Layer 7 of a small transformer language model trained on English Wikipedia (16 layers, counted from 0, width 128).
A neuron's activation on a vector x is SiLU(gate . x) times (in . x), where the dot is the dot product.

Input weights of the MLP neurons that the questions are about. A number n stands for (n - 500) times 0.00091.
n43 gate: 554 666 709 419 409 496 219 520 791 389 469 680 434 462 479 556 521 428 484 588 456 516 549 480 799 683 604 587 406 552 283 704 713 729 586 145 374 373 598 360 568 561 282 632 467 579 646 626 594 549 512 484 702 348 460 335 448 572 483 409 308 573 359 432 246 653 421 627 443 447 476 459 572 780 448 471 369 662 445 427 471 679 551 406 396 630 432 321 52 492 524 634 541 540 398 774 453 541 459 483 408 431 410 421 395 351 537 586 310 245 553 194 401 553 424 621 500 453 280 420 404 719 468 691 468 431 321 545
n60 gate: 419 386 603 608 362 337 211 403 450 687 504 534 617 520 398 413 419 333 671 607 374 398 227 233 286 417 515 359 512 747 562 307 485 565 289 540 523 442 366 598 508 642 457 394 657 611 504 354 716 379 558 554 432 586 363 469 534 407 571 582 458 353 548 480 372 567 524 613 500 431 550 323 511 409 550 424 543 581 181 577 551 428 821 437 561 392 397 411 454 385 492 448 473 515 438 457 500 298 476 338 401 389 582 351 786 462 682 294 397 419 512 834 485 477 612 531 760 609 561 385 515 328 627 768 564 607 776 453
n68 gate: 485 504 456 476 708 463 516 488 504 557 596 420 405 350 484 409 432 608 541 604 512 417 630 508 605 576 516 418 430 660 614 645 528 516 373 608 516 627 508 706 395 323 636 306 706 454 435 431 569 533 237 278 457 488 500 416 476 632 293 438 500 537 547 714 664 384 417 424 340 492 440 521 641 596 738 500 651 411 622 480 637 182 525 715 717 411 804 528 412 651 589 492 152 625 537 631 669 659 496 415 684 516 521 637 460 110 443 492 311 72 549 484 591 297 411 753 693 335 197 379 480 529 366 417 682 342 576 443
n91 gate: 238 719 833 403 484 455 547 415 243 635 500 528 409 338 414 338 360 663 655 275 460 373 581 612 633 528 424 632 815 496 557 492 283 472 369 517 720 492 531 512 529 568 373 294 628 512 391 435 703 681 561 705 425 86 388 552 536 572 475 735 851 528 547 415 655 537 329 652 651 439 319 512 617 504 548 508 573 484 524 480 442 480 559 437 704 455 616 484 356 521 342 559 206 476 500 672 741 712 488 419 688 395 299 547 544 376 512 631 532 496 561 504 413 622 403 568 496 630 564 571 480 385 563 797 500 343 238 373
n130 gate: 439 587 458 284 455 680 471 368 200 384 601 416 500 496 292 446 642 533 590 631 567 571 542 386 420 375 513 509 380 450 731 291 386 614 315 846 598 513 533 461 403 242 664 543 591 343 657 406 619 483 373 500 417 530 580 382 504 562 300 444 487 769 615 599 500 569 553 576 629 508 593 300 365 478 449 522 662 619 674 249 917 425 482 270 349 598 244 291 659 430 504 715 444 580 765 599 336 440 405 487 324 695 336 488 690 563 829 650 466 318 696 644 454 287 478 374 623 289 278 636 572 707 475 550 803 517 646 380
n135 gate: 517 613 487 691 586 464 851 643 375 316 414 680 599 400 468 457 426 583 594 452 447 443 243 412 615 854 553 735 442 518 451 354 623 671 698 605 777 720 290 735 643 571 644 482 640 272 615 718 812 468 252 571 522 473 487 245 730 589 441 324 640 375 242 285 473 378 555 607 787 363 584 328 637 518 239 505 366 832 574 286 609 561 500 496 535 540 316 562 548 215 455 431 715 504 344 527 444 393 541 299 697 619 545 267 425 430 821 504 451 624 326 530 565 522 454 452 463 401 399 803 478 509 349 296 379 602 417 536
n219 gate: 359 345 472 557 400 587 420 397 521 616 381 382 600 487 500 632 689 423 483 610 557 440 570 500 422 335 569 221 658 269 620 437 276 561 375 513 422 376 504 679 351 259 438 508 425 521 435 578 409 446 480 378 728 442 569 602 259 147 408 800 544 558 413 638 570 454 466 590 587 500 691 391 508 635 378 794 545 741 584 611 777 444 265 520 415 332 407 764 407 525 331 407 732 635 236 728 423 207 186 422 545 569 454 357 577 337 541 512 374 422 661 555 288 648 436 610 411 632 221 364 329 563 631 488 628 406 440 508
n258 gate: 466 797 358 290 565 797 474 379 690 599 688 434 350 472 491 605 486 403 654 345 607 509 639 278 540 434 677 732 414 549 356 761 358 615 319 763 626 708 470 550 397 469 873 381 309 495 487 617 608 550 460 464 622 418 562 584 382 472 505 500 288 702 513 203 559 619 597 243 382 670 447 614 331 629 460 375 590 603 574 321 541 259 173 439 456 473 562 172 655 676 352 569 541 487 531 437 481 365 623 689 593 536 722 452 598 433 419 310 340 406 756 452 557 428 817 287 273 383 381 889 363 536 361 399 535 379 632 908
n339 gate: 358 357 431 526 759 249 312 654 593 681 429 435 398 455 647 684 418 470 580 660 604 397 413 474 696 590 292 344 553 686 24 599 734 535 411 297 667 478 673 469 291 378 713 237 491 356 238 566 333 522 526 613 619 349 539 530 303 922 594 331 461 562 492 611 540 567 721 527 522 334 391 625 500 590 517 586 333 330 496 640 335 714 532 449 448 544 513 737 819 645 482 269 306 574 263 240 404 593 723 671 301 600 469 462 604 392 311 443 552 561 781 386 581 531 363 530 346 466 569 423 327 611 695 500 530 426 367 451
n354 gate: 438 463 484 638 658 610 556 378 402 631 574 416 624 563 455 675 389 428 594 532 637 225 618 556 565 656 516 463 479 685 180 463 335 524 467 655 296 418 531 517 631 593 426 293 711 492 691 528 312 677 313 848 595 261 813 677 524 291 641 521 512 553 500 487 500 546 295 640 381 496 682 604 468 483 496 681 386 516 342 634 512 703 593 382 444 171 247 476 576 458 423 349 475 366 541 488 436 500 749 380 175 431 599 717 548 484 573 533 472 703 724 441 433 476 614 355 614 346 620 382 411 417 587 365 488 480 157 570
n43 in: 436 589 352 504 481 778 616 563 580 448 572 285 408 309 416 365 380 589 333 312 410 473 291 477 649 411 644 348 791 481 532 492 418 527 632 463 651 476 435 484 492 720 548 319 822 350 555 279 575 248 398 567 154 640 426 203 461 380 548 476 593 357 500 454 679 444 671 372 309 453 386 480 645 370 496 467 730 508 904 480 552 430 529 458 551 658 535 397 847 508 555 553 584 555 349 345 508 528 484 521 410 563 448 565 688 304 476 396 641 484 555 679 723 369 537 531 385 469 663 578 606 456 496 307 589 512 616 524
n60 in: 446 371 427 461 374 496 263 458 706 539 314 430 564 674 579 448 548 400 635 392 584 352 377 266 451 497 434 611 279 441 461 309 455 514 450 431 330 500 497 403 566 570 454 522 937 493 465 856 415 607 440 650 466 482 340 559 572 434 572 353 400 500 490 559 599 593 623 533 543 560 734 453 591 457 591 416 641 605 319 430 442 379 500 514 497 426 451 514 594 460 507 496 468 300 595 450 460 468 597 400 635 265 325 306 800 699 655 326 336 535 592 541 449 306 595 535 584 373 483 376 514 411 435 596 507 532 510 393
n68 in: 483 246 461 544 712 676 662 504 425 270 439 427 362 289 482 303 257 461 266 504 396 350 548 431 761 440 725 544 580 340 588 419 504 470 287 554 491 632 470 402 550 665 487 451 642 558 770 609 447 615 648 543 470 460 677 496 432 344 446 700 491 619 365 403 518 656 464 70 522 496 209 380 339 500 587 518 368 666 543 465 268 354 956 416 318 815 556 619 302 410 561 401 584 339 434 526 723 579 937 482 319 591 589 322 170 595 623 606 261 674 698 513 594 531 505 405 432 729 534 749 582 522 508 611 500 474 564 535
n91 in: 516 669 569 780 536 579 435 658 721 508 531 320 563 610 185 569 461 459 521 430 598 711 558 541 356 261 557 525 341 488 517 470 463 471 747 368 637 529 460 378 397 685 588 475 601 220 409 616 471 638 574 529 520 550 602 660 573 439 728 744 602 525 803 426 550 576 364 647 141 586 402 652 406 440 434 453 571 743 436 492 694 221 612 584 639 566 435 417 818 457 467 180 421 418 674 421 478 379 521 726 382 434 387 432 393 357 450 517 414 854 475 476 649 376 500 557 457 243 492 692 381 882 540 593 347 422 541 538
n130 in: 496 346 738 372 621 424 382 383 508 458 439 786 661 535 454 563 512 267 644 358 500 743 586 575 545 356 448 347 801 318 299 585 444 504 694 403 519 648 551 443 477 493 500 569 760 539 489 598 643 424 320 496 320 561 507 571 463 453 531 523 285 356 373 508 610 527 531 618 736 526 519 481 552 624 369 477 542 586 507 357 612 456 394 431 440 572 362 281 611 449 704 621 310 507 708 443 520 144 473 520 381 335 630 799 627 343 651 580 373 395 572 453 526 485 688 381 531 463 459 438 500 607 701 541 761 350 386 496
n135 in: 484 443 496 355 284 285 579 187 453 522 399 724 287 487 500 550 509 736 362 415 369 471 581 576 589 672 449 539 266 555 487 355 742 284 257 77 633 556 455 613 371 551 331 439 470 583 560 586 702 418 389 509 487 678 432 525 433 406 220 309 521 431 479 297 349 483 416 357 591 568 615 338 606 333 338 518 466 526 471 423 434 173 420 483 699 483 580 491 551 500 582 518 651 287 457 854 777 534 343 374 690 696 734 210 466 623 792 349 126 521 418 203 454 603 406 534 513 521 445 535 555 400 367 542 571 602 651 474
n219 in: 603 288 389 508 589 429 460 379 676 492 160 357 521 551 298 829 626 365 420 623 779 537 334 586 566 366 586 462 567 488 734 343 488 521 563 342 379 446 580 610 388 343 458 711 639 560 450 508 292 345 492 459 549 504 582 500 220 265 627 715 533 546 236 701 554 703 470 595 441 446 821 602 570 457 426 754 387 653 452 554 657 386 353 696 467 533 508 363 570 740 542 457 454 616 379 588 643 554 263 400 377 492 374 564 533 393 662 466 401 479 508 708 234 421 586 734 483 621 594 766 488 706 782 212 427 384 508 366
n258 in: 675 368 500 693 974 630 136 343 774 407 574 404 584 562 519 536 688 604 528 258 505 550 261 633 527 450 614 500 817 664 342 792 390 691 388 486 500 314 416 608 375 344 715 880 472 424 684 459 671 477 537 601 518 258 659 523 680 336 542 317 468 616 718 379 523 533 272 481 467 583 473 538 336 590 70 285 338 491 388 472 589 464 318 362 231 339 382 334 318 747 426 581 528 335 537 537 615 648 519 806 364 523 677 344 582 345 403 547 395 477 597 576 392 666 481 418 443 813 518 276 290 355 706 550 567 532 541 598
n339 in: 404 518 231 623 598 398 358 496 549 762 491 457 603 143 482 659 679 634 527 535 513 758 302 696 517 750 361 388 251 509 230 356 722 509 442 735 650 580 470 272 422 352 562 482 715 509 518 465 425 620 544 688 427 273 617 557 423 735 630 429 734 584 585 468 168 469 387 551 478 570 731 679 487 224 579 277 292 443 573 452 347 668 738 504 704 465 787 487 270 323 544 414 465 657 672 442 427 438 554 361 409 246 518 670 578 548 438 500 692 390 451 619 607 187 326 391 559 513 349 582 617 750 594 719 607 728 405 478
n354 in: 504 415 320 437 711 512 554 548 313 588 589 254 484 394 363 624 504 605 720 285 476 519 508 598 457 430 441 363 580 641 755 516 563 539 328 496 595 460 546 645 438 417 709 403 548 671 685 409 837 456 555 378 384 340 375 559 500 429 548 637 523 452 695 508 476 500 557 541 288 484 606 484 645 325 638 492 492 394 392 381 443 539 549 473 379 599 543 131 434 520 540 582 229 528 365 408 360 791 589 454 496 618 484 312 457 712 492 440 539 457 512 821 746 429 434 484 369 473 702 651 234 689 389 485 396 397 931 460

Each question shows a token from some text and the vector x that enters the MLP there. A number n stands for (n - 500) times 0.011.

" as": 563 415 560 532 398 592 448 499 400 529 338 475 409 541 396 536 570 566 440 496 453 477 526 471 594 530 514 677 666 596 557 514 440 512 511 409 471 553 344 421 438 735 464 411 482 469 553 552 565 403 363 433 541 527 537 467 457 422 571 436 648 649 385 646 212 675 376 374 327 562 602 437 439 556 413 486 447 448 541 566 479 416 684 533 517 581 496 474 431 536 445 634 591 547 707 463 334 519 562 367 669 435 449 805 427 625 376 677 499 413 473 490 607 383 420 614 339 460 467 367 392 482 292 473 366 685 619 407
The most active neuron and its activation: n43, at about 1

"el": 580 577 386 705 597 521 458 503 680 620 468 435 478 641 686 407 412 347 680 454 451 578 563 384 587 337 450 718 416 592 524 624 551 555 551 365 369 728 330 458 445 498 268 577 479 542 551 618 597 573 459 441 458 569 722 727 561 503 623 444 546 420 462 613 459 586 467 342 495 622 620 450 403 654 494 522 481 587 309 509 462 440 435 630 389 489 412 549 670 516 672 534 509 515 584 594 543 569 471 505 524 678 393 408 614 757 452 608 638 557 501 463 535 537 433 529 607 501 537 392 251 600 349 351 507 598 587 433
The two highest activations, in order: n258, n339

" re": 657 546 472 502 637 552 632 493 434 634 469 483 467 671 434 590 308 305 584 537 674 521 594 354 503 336 291 776 588 548 463 540 483 434 567 412 507 547 639 391 417 523 579 564 522 463 591 531 786 562 325 497 414 487 592 471 524 387 678 569 235 541 653 605 484 463 442 366 428 741 551 230 388 471 453 538 509 473 541 533 441 667 504 530 616 650 551 614 451 654 456 557 453 587 537 535 414 534 585 341 571 580 369 533 347 546 482 417 571 696 448 587 338 522 526 532 436 423 441 562 544 492 430 461 479 633 502 450
Which three neurons fire most, strongest first? n354, n339, n43

"im": 476 420 342 304 664 463 394 516 564 586 429 513 290 673 565 389 513 430 548 447 340 381 383 385 506 591 466 432 722 399 570 567 529 482 568 520 490 433 454 579 581 731 306 525 234 472 602 548 461 590 392 484 465 486 551 404 634 345 569 392 478 433 499 641 311 769 465 386 526 468 565 380 570 694 340 455 500 377 545 459 230 519 510 558 545 495 658 450 454 403 426 504 453 493 468 532 481 555 570 437 403 558 343 720 383 728 363 623 605 584 559 552 505 537 574 462 610 465 450 622 456 623 480 305 347 458 462 366
Which three neurons fire most, strongest first? n91, n354, n135

" in": 484 450 384 616 463 539 440 459 480 504 409 592 422 646 498 481 396 586 384 489 581 419 445 452 605 612 367 549 706 550 428 549 472 464 700 474 515 573 487 505 499 612 466 525 501 458 597 491 641 440 520 433 430 470 542 509 389 372 542 549 583 538 448 572 302 439 313 372 475 531 780 363 482 535 546 526 606 298 349 515 473 438 554 618 735 474 495 718 456 518 507 786 490 576 537 572 380 438 655 373 391 487 491 813 447 664 583 570 636 502 458 618 561 455 472 476 325 465 467 423 582 503 258 492 699 574 517 496
The most active neuron and its activation: n91, at about 0.39

" and": 531 564 538 443 447 515 475 353 427 528 464 471 342 756 500 426 496 477 380 442 454 467 540 539 587 448 475 602 481 644 517 535 441 422 547 349 313 551 503 539 541 521 453 482 548 324 676 505 494 513 290 482 468 598 546 526 494 469 477 418 520 492 401 654 351 633 308 445 418 767 465 381 346 522 435 643 487 257 519 484 475 561 622 568 478 547 455 444 459 420 549 771 501 513 623 561 303 510 521 383 493 302 363 650 424 578 493 742 550 427 534 587 398 533 483 521 414 428 427 567 550 452 510 529 511 592 605 430
The neuron with the highest activation: n130

" Comp": 491 503 501 524 459 483 323 531 546 597 364 443 420 629 496 464 409 540 533 441 342 376 485 338 501 491 442 841 456 381 637 497 647 602 665 531 444 524 522 512 304 535 416 422 518 466 500 555 544 488 310 445 378 412 549 631 612 213 517 601 553 416 556 551 395 357 349 399 290 665 553 333 490 578 651 502 571 613 529 415 588 503 406 561 481 692 485 724 564 553 544 568 516 594 698 430 542 595 495 296 543 534 581 625 332 584 570 554 595 606 448 564 442 604 457 399 506 617 553 521 454 509 403 229 353 579 607 615
Which three neurons fire most, strongest first? n135, n130, n339

"istory": 438 529 518 505 518 513 625 458 550 453 400 526 429 641 571 600 645 414 429 486 464 362 534 571 473 516 530 656 563 543 349 538 279 492 514 673 361 325 483 432 373 415 589 673 355 450 488 582 518 642 420 419 455 665 436 368 486 463 502 586 443 816 555 522 619 627 568 394 323 560 492 503 688 366 432 562 723 425 809 525 521 498 516 316 517 674 313 516 695 545 442 564 493 505 526 530 430 459 439 425 607 475 639 653 532 705 395 612 549 553 360 390 468 620 303 471 389 639 558 470 375 447 338 415 573 665 649 592
The neuron with the highest activation: n258

" Z": 503 508 460 540 510 554 447 675 528 539 434 397 518 581 429 555 290 472 468 480 479 636 660 535 526 494 560 583 433 365 384 509 648 373 579 473 505 415 540 541 513 479 540 638 875 400 506 588 546 388 475 446 225 688 574 569 570 390 589 413 578 383 634 662 430 387 427 377 237 561 503 415 347 620 414 513 570 553 488 487 521 229 539 476 584 473 488 672 522 526 596 623 633 603 593 411 352 482 544 455 441 595 477 423 555 674 433 646 684 474 461 460 489 509 338 662 446 440 515 530 485 591 609 394 247 624 559 379
The most active neuron and its activation: n258, at about 0.12

"ps": 490 534 491 497 518 337 479 431 508 405 304 457 486 593 498 581 483 350 395 509 513 341 536 478 605 480 416 553 466 548 449 543 638 508 662 452 440 277 432 619 319 410 304 237 596 419 443 744 495 500 405 360 475 412 530 476 504 415 574 415 651 424 467 646 288 464 475 376 424 609 493 463 321 535 379 485 500 390 539 452 392 646 503 423 526 746 483 551 464 654 665 550 646 554 635 579 637 596 427 369 471 439 560 392 324 570 415 532 609 391 536 659 667 529 436 571 565 584 504 422 546 487 522 339 314 660 579 463
Which three neurons fire most, strongest first? n339, n91, n130

" def": 527 410 487 552 226 555 349 454 445 638 467 515 389 489 568 421 400 473 447 554 561 456 492 705 466 348 311 674 599 530 661 515 564 506 528 519 505 412 352 481 254 524 426 743 706 369 593 502 633 618 349 406 416 425 556 544 558 471 676 558 356 660 442 597 553 632 425 337 481 639 559 281 429 490 414 446 784 543 502 491 594 481 426 549 297 489 608 537 409 531 609 530 741 646 499 473 550 700 589 453 621 491 467 588 365 595 566 469 535 718 454 530 462 534 492 561 425 656 525 527 517 613 496 377 533 540 470 390
The most active neuron and its activation: n219, at about 2.3

"er": 367 498 620 553 517 463 568 481 499 438 462 503 379 551 680 417 301 260 436 434 339 508 442 647 480 259 460 478 476 502 480 671 598 318 522 356 442 513 406 646 377 637 452 619 536 574 590 592 376 559 463 451 606 435 564 686 573 449 550 482 459 393 467 495 430 534 546 404 391 599 562 464 490 410 448 557 488 408 427 563 328 532 558 522 372 435 411 672 419 592 449 589 613 673 753 459 418 750 549 369 346 460 492 630 375 649 388 489 411 540 438 712 715 635 502 547 601 499 577 341 498 655 404 416 552 618 537 424
The neuron with the highest activation: n354

":": 535 538 494 286 562 513 602 550 518 503 317 529 383 662 462 458 505 407 636 480 586 552 471 459 502 412 507 754 616 444 439 394 555 486 678 487 496 467 674 492 476 683 549 703 473 338 641 508 525 602 392 671 611 543 662 455 497 425 576 477 481 721 405 593 408 518 428 344 454 470 543 415 480 581 528 564 571 438 617 567 550 393 623 502 416 484 449 524 564 449 535 846 645 541 547 552 297 664 579 286 474 425 427 585 530 580 557 552 567 424 470 417 634 492 256 500 379 460 484 411 394 453 532 453 544 493 527 497
The two highest activations, in order: n130, n43

" gr": 527 467 717 553 479 543 323 527 503 417 520 515 317 572 539 557 355 480 396 469 681 393 547 493 534 328 299 677 570 621 527 530 485 507 635 363 515 442 673 553 382 474 480 607 519 373 612 586 540 515 368 501 430 650 681 498 479 300 639 548 379 428 706 572 350 481 456 451 345 401 666 382 448 478 680 496 487 716 478 483 623 582 361 516 345 462 497 439 513 579 687 510 664 556 688 509 403 654 565 563 665 522 429 390 444 707 505 564 432 510 539 631 443 491 420 356 469 587 480 466 318 492 393 547 543 715 666 520
The two highest activations, in order: n339, n258

"eral": 346 454 608 334 655 482 470 427 530 616 523 477 286 527 552 399 409 466 553 462 228 390 550 591 610 381 579 632 485 390 574 644 404 459 623 684 544 433 492 436 506 626 340 600 696 394 473 606 694 608 427 350 302 597 543 601 647 536 545 518 517 591 482 513 495 514 424 447 484 733 582 361 515 574 621 621 641 190 553 512 531 552 520 475 671 712 426 433 463 535 645 593 485 481 738 487 556 631 681 445 621 498 481 881 482 600 583 565 392 688 399 497 455 498 458 723 494 504 568 482 632 554 457 579 471 624 557 446
The two highest activations, in order: n68, n130

"urr": 473 478 452 625 421 524 465 561 554 567 285 418 534 410 565 536 370 404 719 423 577 468 635 660 572 488 328 526 486 464 437 549 449 549 597 523 519 387 406 601 516 524 407 572 543 402 560 567 417 666 481 508 504 483 439 528 685 379 484 565 328 375 412 578 427 573 547 353 447 661 603 531 512 508 443 464 630 292 474 437 351 672 441 590 610 530 571 347 552 584 368 600 515 689 550 695 537 697 558 511 776 437 201 383 377 494 662 532 547 453 558 622 335 461 447 625 348 580 225 421 593 555 443 462 525 638 648 430
The neuron with the highest activation: n219

"-": 558 458 547 415 568 427 604 559 522 558 440 295 210 688 496 619 552 476 504 518 522 501 471 393 488 399 507 637 787 388 482 436 692 492 494 542 379 468 468 408 527 539 589 638 432 338 538 623 545 387 362 441 572 458 577 456 500 378 609 511 483 597 406 616 336 382 339 338 504 578 456 512 428 503 601 510 588 535 572 618 484 427 720 542 492 497 532 479 550 512 335 606 467 505 477 523 384 449 640 525 614 434 485 540 506 667 561 591 622 492 496 594 628 484 457 557 329 505 581 344 394 433 384 462 296 592 528 417
Which three neurons fire most, strongest first? n130, n135, n339

" his": 522 323 562 409 658 510 714 345 656 476 367 632 460 651 461 422 411 364 577 392 505 473 490 447 499 395 416 585 519 559 499 538 573 461 597 377 533 424 622 461 367 808 441 593 450 349 519 666 518 535 501 675 610 521 582 514 665 474 536 470 372 513 518 626 411 539 419 418 572 489 584 462 446 639 408 632 488 461 482 533 414 541 451 552 466 571 421 518 560 342 522 735 561 542 528 386 328 498 665 378 502 267 403 768 461 755 586 648 641 543 452 621 522 431 513 597 475 464 583 439 375 561 444 370 598 507 557 521
The most active neuron and its activation: n258, at about 0.17

"oy": 285 442 511 575 531 552 477 623 395 700 468 413 323 718 448 442 372 488 841 626 322 395 547 367 451 394 517 680 445 590 513 611 655 360 611 547 634 583 218 459 388 401 349 617 567 547 431 609 424 501 452 553 357 490 388 589 493 326 406 513 484 571 515 544 400 438 556 483 501 568 462 296 360 427 542 480 615 388 584 530 264 443 468 511 627 496 559 613 572 513 580 494 539 454 585 503 380 718 557 569 544 433 319 456 472 657 513 551 357 508 519 657 590 352 396 509 317 514 710 516 431 454 571 430 515 593 528 457
The neuron with the highest activation: n60

" serv": 394 572 554 716 222 482 280 575 524 589 375 605 515 702 475 458 368 583 435 474 514 451 482 592 491 551 391 671 618 470 593 515 559 317 560 654 460 385 277 516 422 652 533 701 663 474 589 669 616 799 399 492 461 448 509 581 529 424 598 593 457 470 565 540 362 663 409 325 439 676 591 462 498 430 398 510 614 513 362 487 531 531 480 602 462 585 564 361 680 647 536 521 506 480 582 489 508 560 617 404 816 254 516 493 414 565 550 388 528 436 506 449 346 562 608 600 367 630 539 526 319 572 482 597 578 543 598 485
Which three neurons fire most, strongest first? n60, n91, n258

" p": 616 552 432 547 414 440 479 326 648 523 444 444 465 641 534 559 396 475 427 532 485 428 458 508 550 358 156 679 570 486 502 509 425 492 637 431 493 545 586 483 399 443 530 471 522 415 744 568 410 406 466 440 409 540 548 537 583 444 774 603 618 492 672 733 415 463 328 351 369 563 542 283 585 571 453 488 516 654 585 449 576 416 505 452 490 505 537 504 496 566 727 622 562 464 509 343 498 531 664 386 566 525 436 696 492 471 581 514 590 632 430 586 526 526 479 454 472 581 520 392 328 550 407 489 436 613 544 369
Which three neurons fire most, strongest first? n354, n135, n339

"ach": 322 488 531 399 329 350 623 374 569 429 501 440 340 491 546 538 536 424 660 366 648 434 482 475 515 400 257 598 590 462 404 578 560 381 549 552 426 537 492 449 503 393 343 552 576 453 437 501 382 469 480 232 461 401 402 468 750 599 445 513 473 533 533 560 462 367 563 411 492 471 529 559 325 515 456 453 502 361 414 460 397 498 508 496 266 749 377 581 576 606 659 722 471 605 670 601 453 663 699 363 605 450 486 801 365 532 365 608 653 655 436 613 606 482 439 546 486 529 432 406 617 631 322 425 484 524 575 353
The most active neuron and its activation: n258, at about 0.54

" was": 521 525 588 530 442 563 472 538 583 384 446 464 469 652 541 406 407 525 558 476 467 623 578 393 611 595 395 583 441 396 587 495 474 517 501 387 528 501 538 507 439 712 493 546 531 395 489 511 688 623 429 441 422 356 630 448 568 442 489 516 561 736 495 651 360 752 342 431 360 519 512 324 417 490 524 633 520 184 677 561 463 532 594 424 391 795 417 561 587 605 549 709 599 681 596 546 511 446 776 386 581 219 332 694 425 662 568 523 587 456 364 453 600 461 554 465 442 563 404 415 404 517 570 589 583 630 604 426
The most active neuron and its activation: n43, at about 0.86

" M": 479 553 467 474 374 431 401 542 518 512 386 303 359 612 454 551 316 461 454 475 433 531 521 549 464 461 382 638 593 398 498 524 569 510 582 496 520 472 576 549 485 588 477 508 667 478 556 509 411 455 403 528 433 620 472 449 496 377 520 334 402 484 802 596 327 463 414 296 125 501 514 428 565 454 352 536 518 454 594 470 501 560 464 604 644 631 540 573 603 574 750 620 690 553 662 467 418 483 605 350 403 500 442 548 394 771 623 555 556 512 588 575 564 627 392 506 487 596 633 491 464 601 602 379 460 558 614 408
The neuron with the highest activation: n258

"amp": 370 403 436 453 406 511 430 560 569 575 388 462 437 577 550 550 367 459 610 469 567 477 578 571 536 378 501 517 552 567 695 529 508 434 653 456 425 656 706 712 310 586 391 483 469 527 550 529 408 556 271 299 362 398 609 646 560 283 547 577 412 400 639 579 595 517 337 470 397 549 445 385 426 588 563 490 622 443 341 493 543 466 487 474 753 572 581 667 594 527 632 553 531 762 708 657 564 607 614 448 435 829 478 524 461 595 451 540 543 783 482 570 502 535 433 562 527 536 490 445 369 588 290 429 352 466 482 480
Which three neurons fire most, strongest first? n68, n219, n339

" l": 615 563 520 528 366 477 605 548 410 560 543 453 476 612 555 602 284 536 471 380 567 595 594 335 523 464 303 767 712 576 382 547 561 593 547 388 428 399 557 423 501 629 555 473 576 430 567 682 514 502 472 434 367 504 503 533 584 564 569 571 505 468 535 587 472 492 438 313 425 549 556 328 456 621 519 488 570 682 409 362 579 450 537 556 574 415 469 493 603 737 703 606 587 448 536 704 480 402 530 334 607 530 449 713 360 743 496 661 681 666 487 482 506 641 520 510 456 531 582 431 361 588 511 378 598 590 602 360
Which three neurons fire most, strongest first? n339, n135, n258

"am": 442 588 406 437 358 389 481 527 702 520 485 535 400 494 497 363 339 469 450 495 497 565 540 455 538 509 453 725 640 376 452 647 405 478 621 563 513 454 167 716 498 429 346 775 496 505 495 547 373 684 431 370 426 549 534 537 694 380 568 411 441 448 616 551 442 627 481 506 364 715 489 439 537 458 434 412 481 275 590 487 544 506 592 441 573 532 359 504 529 439 474 718 554 510 550 501 373 685 430 381 507 660 483 314 293 627 514 550 521 604 510 609 645 612 452 567 463 576 425 459 577 712 402 549 386 426 480 250
The neuron with the highest activation: n219

"l": 551 585 603 427 423 518 702 401 691 383 430 493 373 509 607 501 477 365 400 385 467 413 637 475 612 299 423 642 650 376 438 521 574 537 534 540 440 422 445 433 519 488 369 680 517 517 598 526 417 656 449 460 270 320 510 566 609 574 567 426 468 339 532 596 399 437 527 366 321 605 557 468 486 574 511 535 474 439 293 498 434 354 453 417 420 621 276 719 522 432 504 702 620 468 501 767 570 491 449 507 602 676 372 708 571 619 300 583 496 505 506 506 638 585 565 581 538 420 392 435 522 586 567 345 630 496 531 278
The neuron with the highest activation: n339

" been": 514 501 552 523 602 553 508 583 552 428 454 482 395 659 470 444 472 609 684 487 544 635 602 354 601 613 422 535 553 430 552 579 475 523 505 492 515 593 596 449 491 550 588 539 618 412 534 495 687 643 439 480 478 438 654 439 641 400 528 519 567 549 546 679 345 505 365 394 439 576 552 385 432 503 415 528 616 273 652 480 414 501 567 534 441 663 315 571 587 616 355 731 622 673 586 471 461 481 759 315 650 230 327 652 410 624 519 624 614 401 462 574 727 431 636 550 443 591 396 399 474 615 566 522 585 632 615 428
Which three neurons fire most, strongest first? n130, n68, n219

" bus": 473 579 658 651 349 430 411 513 496 594 446 643 482 656 461 476 468 470 487 503 512 523 516 391 538 416 434 724 521 539 541 593 457 417 541 459 376 382 595 501 571 503 494 424 664 369 420 699 567 595 593 533 464 535 637 585 568 488 535 551 591 429 459 604 389 591 389 360 470 614 610 402 480 531 546 592 616 319 338 341 402 393 535 546 490 565 543 694 603 850 599 651 433 663 690 516 586 572 658 439 744 330 502 623 551 681 513 509 644 422 430 557 346 653 529 698 484 543 557 472 237 557 510 488 402 561 566 586
The neuron with the highest activation: n91

" s": 629 433 500 579 473 625 386 441 501 502 509 466 386 618 468 621 350 548 490 557 456 512 551 457 574 424 266 610 527 518 407 454 519 532 489 340 524 513 445 602 478 527 528 543 591 393 574 581 522 535 503 516 518 571 472 366 576 458 700 506 471 491 586 641 302 541 590 326 362 533 628 137 425 533 390 567 424 715 693 388 573 559 558 494 514 557 524 563 570 612 458 596 537 571 593 441 472 533 545 509 613 400 407 517 327 729 440 562 758 576 433 486 507 559 420 614 425 586 633 354 479 653 400 436 410 619 514 380
The two highest activations, in order: n43, n130

"ives": 486 507 472 549 567 353 426 471 499 531 410 569 436 534 456 548 522 472 560 478 333 496 653 700 448 218 434 680 587 453 468 589 566 456 552 593 435 407 383 665 352 592 478 435 623 380 553 657 579 718 541 502 578 361 500 424 486 311 583 525 574 701 483 586 331 542 362 371 491 500 595 441 407 517 380 529 548 262 388 569 594 622 514 460 471 671 339 631 565 535 508 506 673 574 625 716 474 587 631 521 524 421 417 594 294 679 504 564 571 311 488 591 705 544 537 611 465 577 549 457 478 353 497 397 556 500 763 451
The most active neuron and its activation: n354, at about 0.75

"in": 338 722 389 685 611 423 299 500 680 481 458 353 476 627 586 440 550 512 484 505 456 469 580 405 469 542 441 612 633 420 382 618 603 501 528 491 598 386 426 693 357 497 328 528 641 505 757 421 404 439 430 347 557 294 606 471 574 97 538 556 401 484 459 562 293 405 486 402 484 497 445 461 456 488 532 587 444 302 508 421 425 519 482 553 561 394 420 629 473 418 634 563 470 514 581 560 470 480 536 510 488 443 477 270 426 769 305 484 610 447 331 482 566 575 467 469 468 534 454 453 435 632 232 495 605 554 650 402
The neuron with the highest activation: n130

"lect": 394 568 407 390 582 626 427 589 618 486 494 407 416 517 500 334 376 542 712 510 315 432 574 563 625 413 456 687 430 687 404 498 510 511 580 629 370 407 667 500 431 551 520 441 448 389 561 540 376 647 495 487 497 279 493 632 551 391 672 616 595 649 461 542 418 439 474 466 472 496 646 412 352 510 304 555 709 507 405 499 406 427 594 432 474 826 477 536 665 569 551 638 527 546 427 636 435 645 684 386 648 483 697 629 402 583 509 572 565 479 438 637 251 564 458 620 358 467 492 520 551 634 205 610 560 673 490 476
The neuron with the highest activation: n354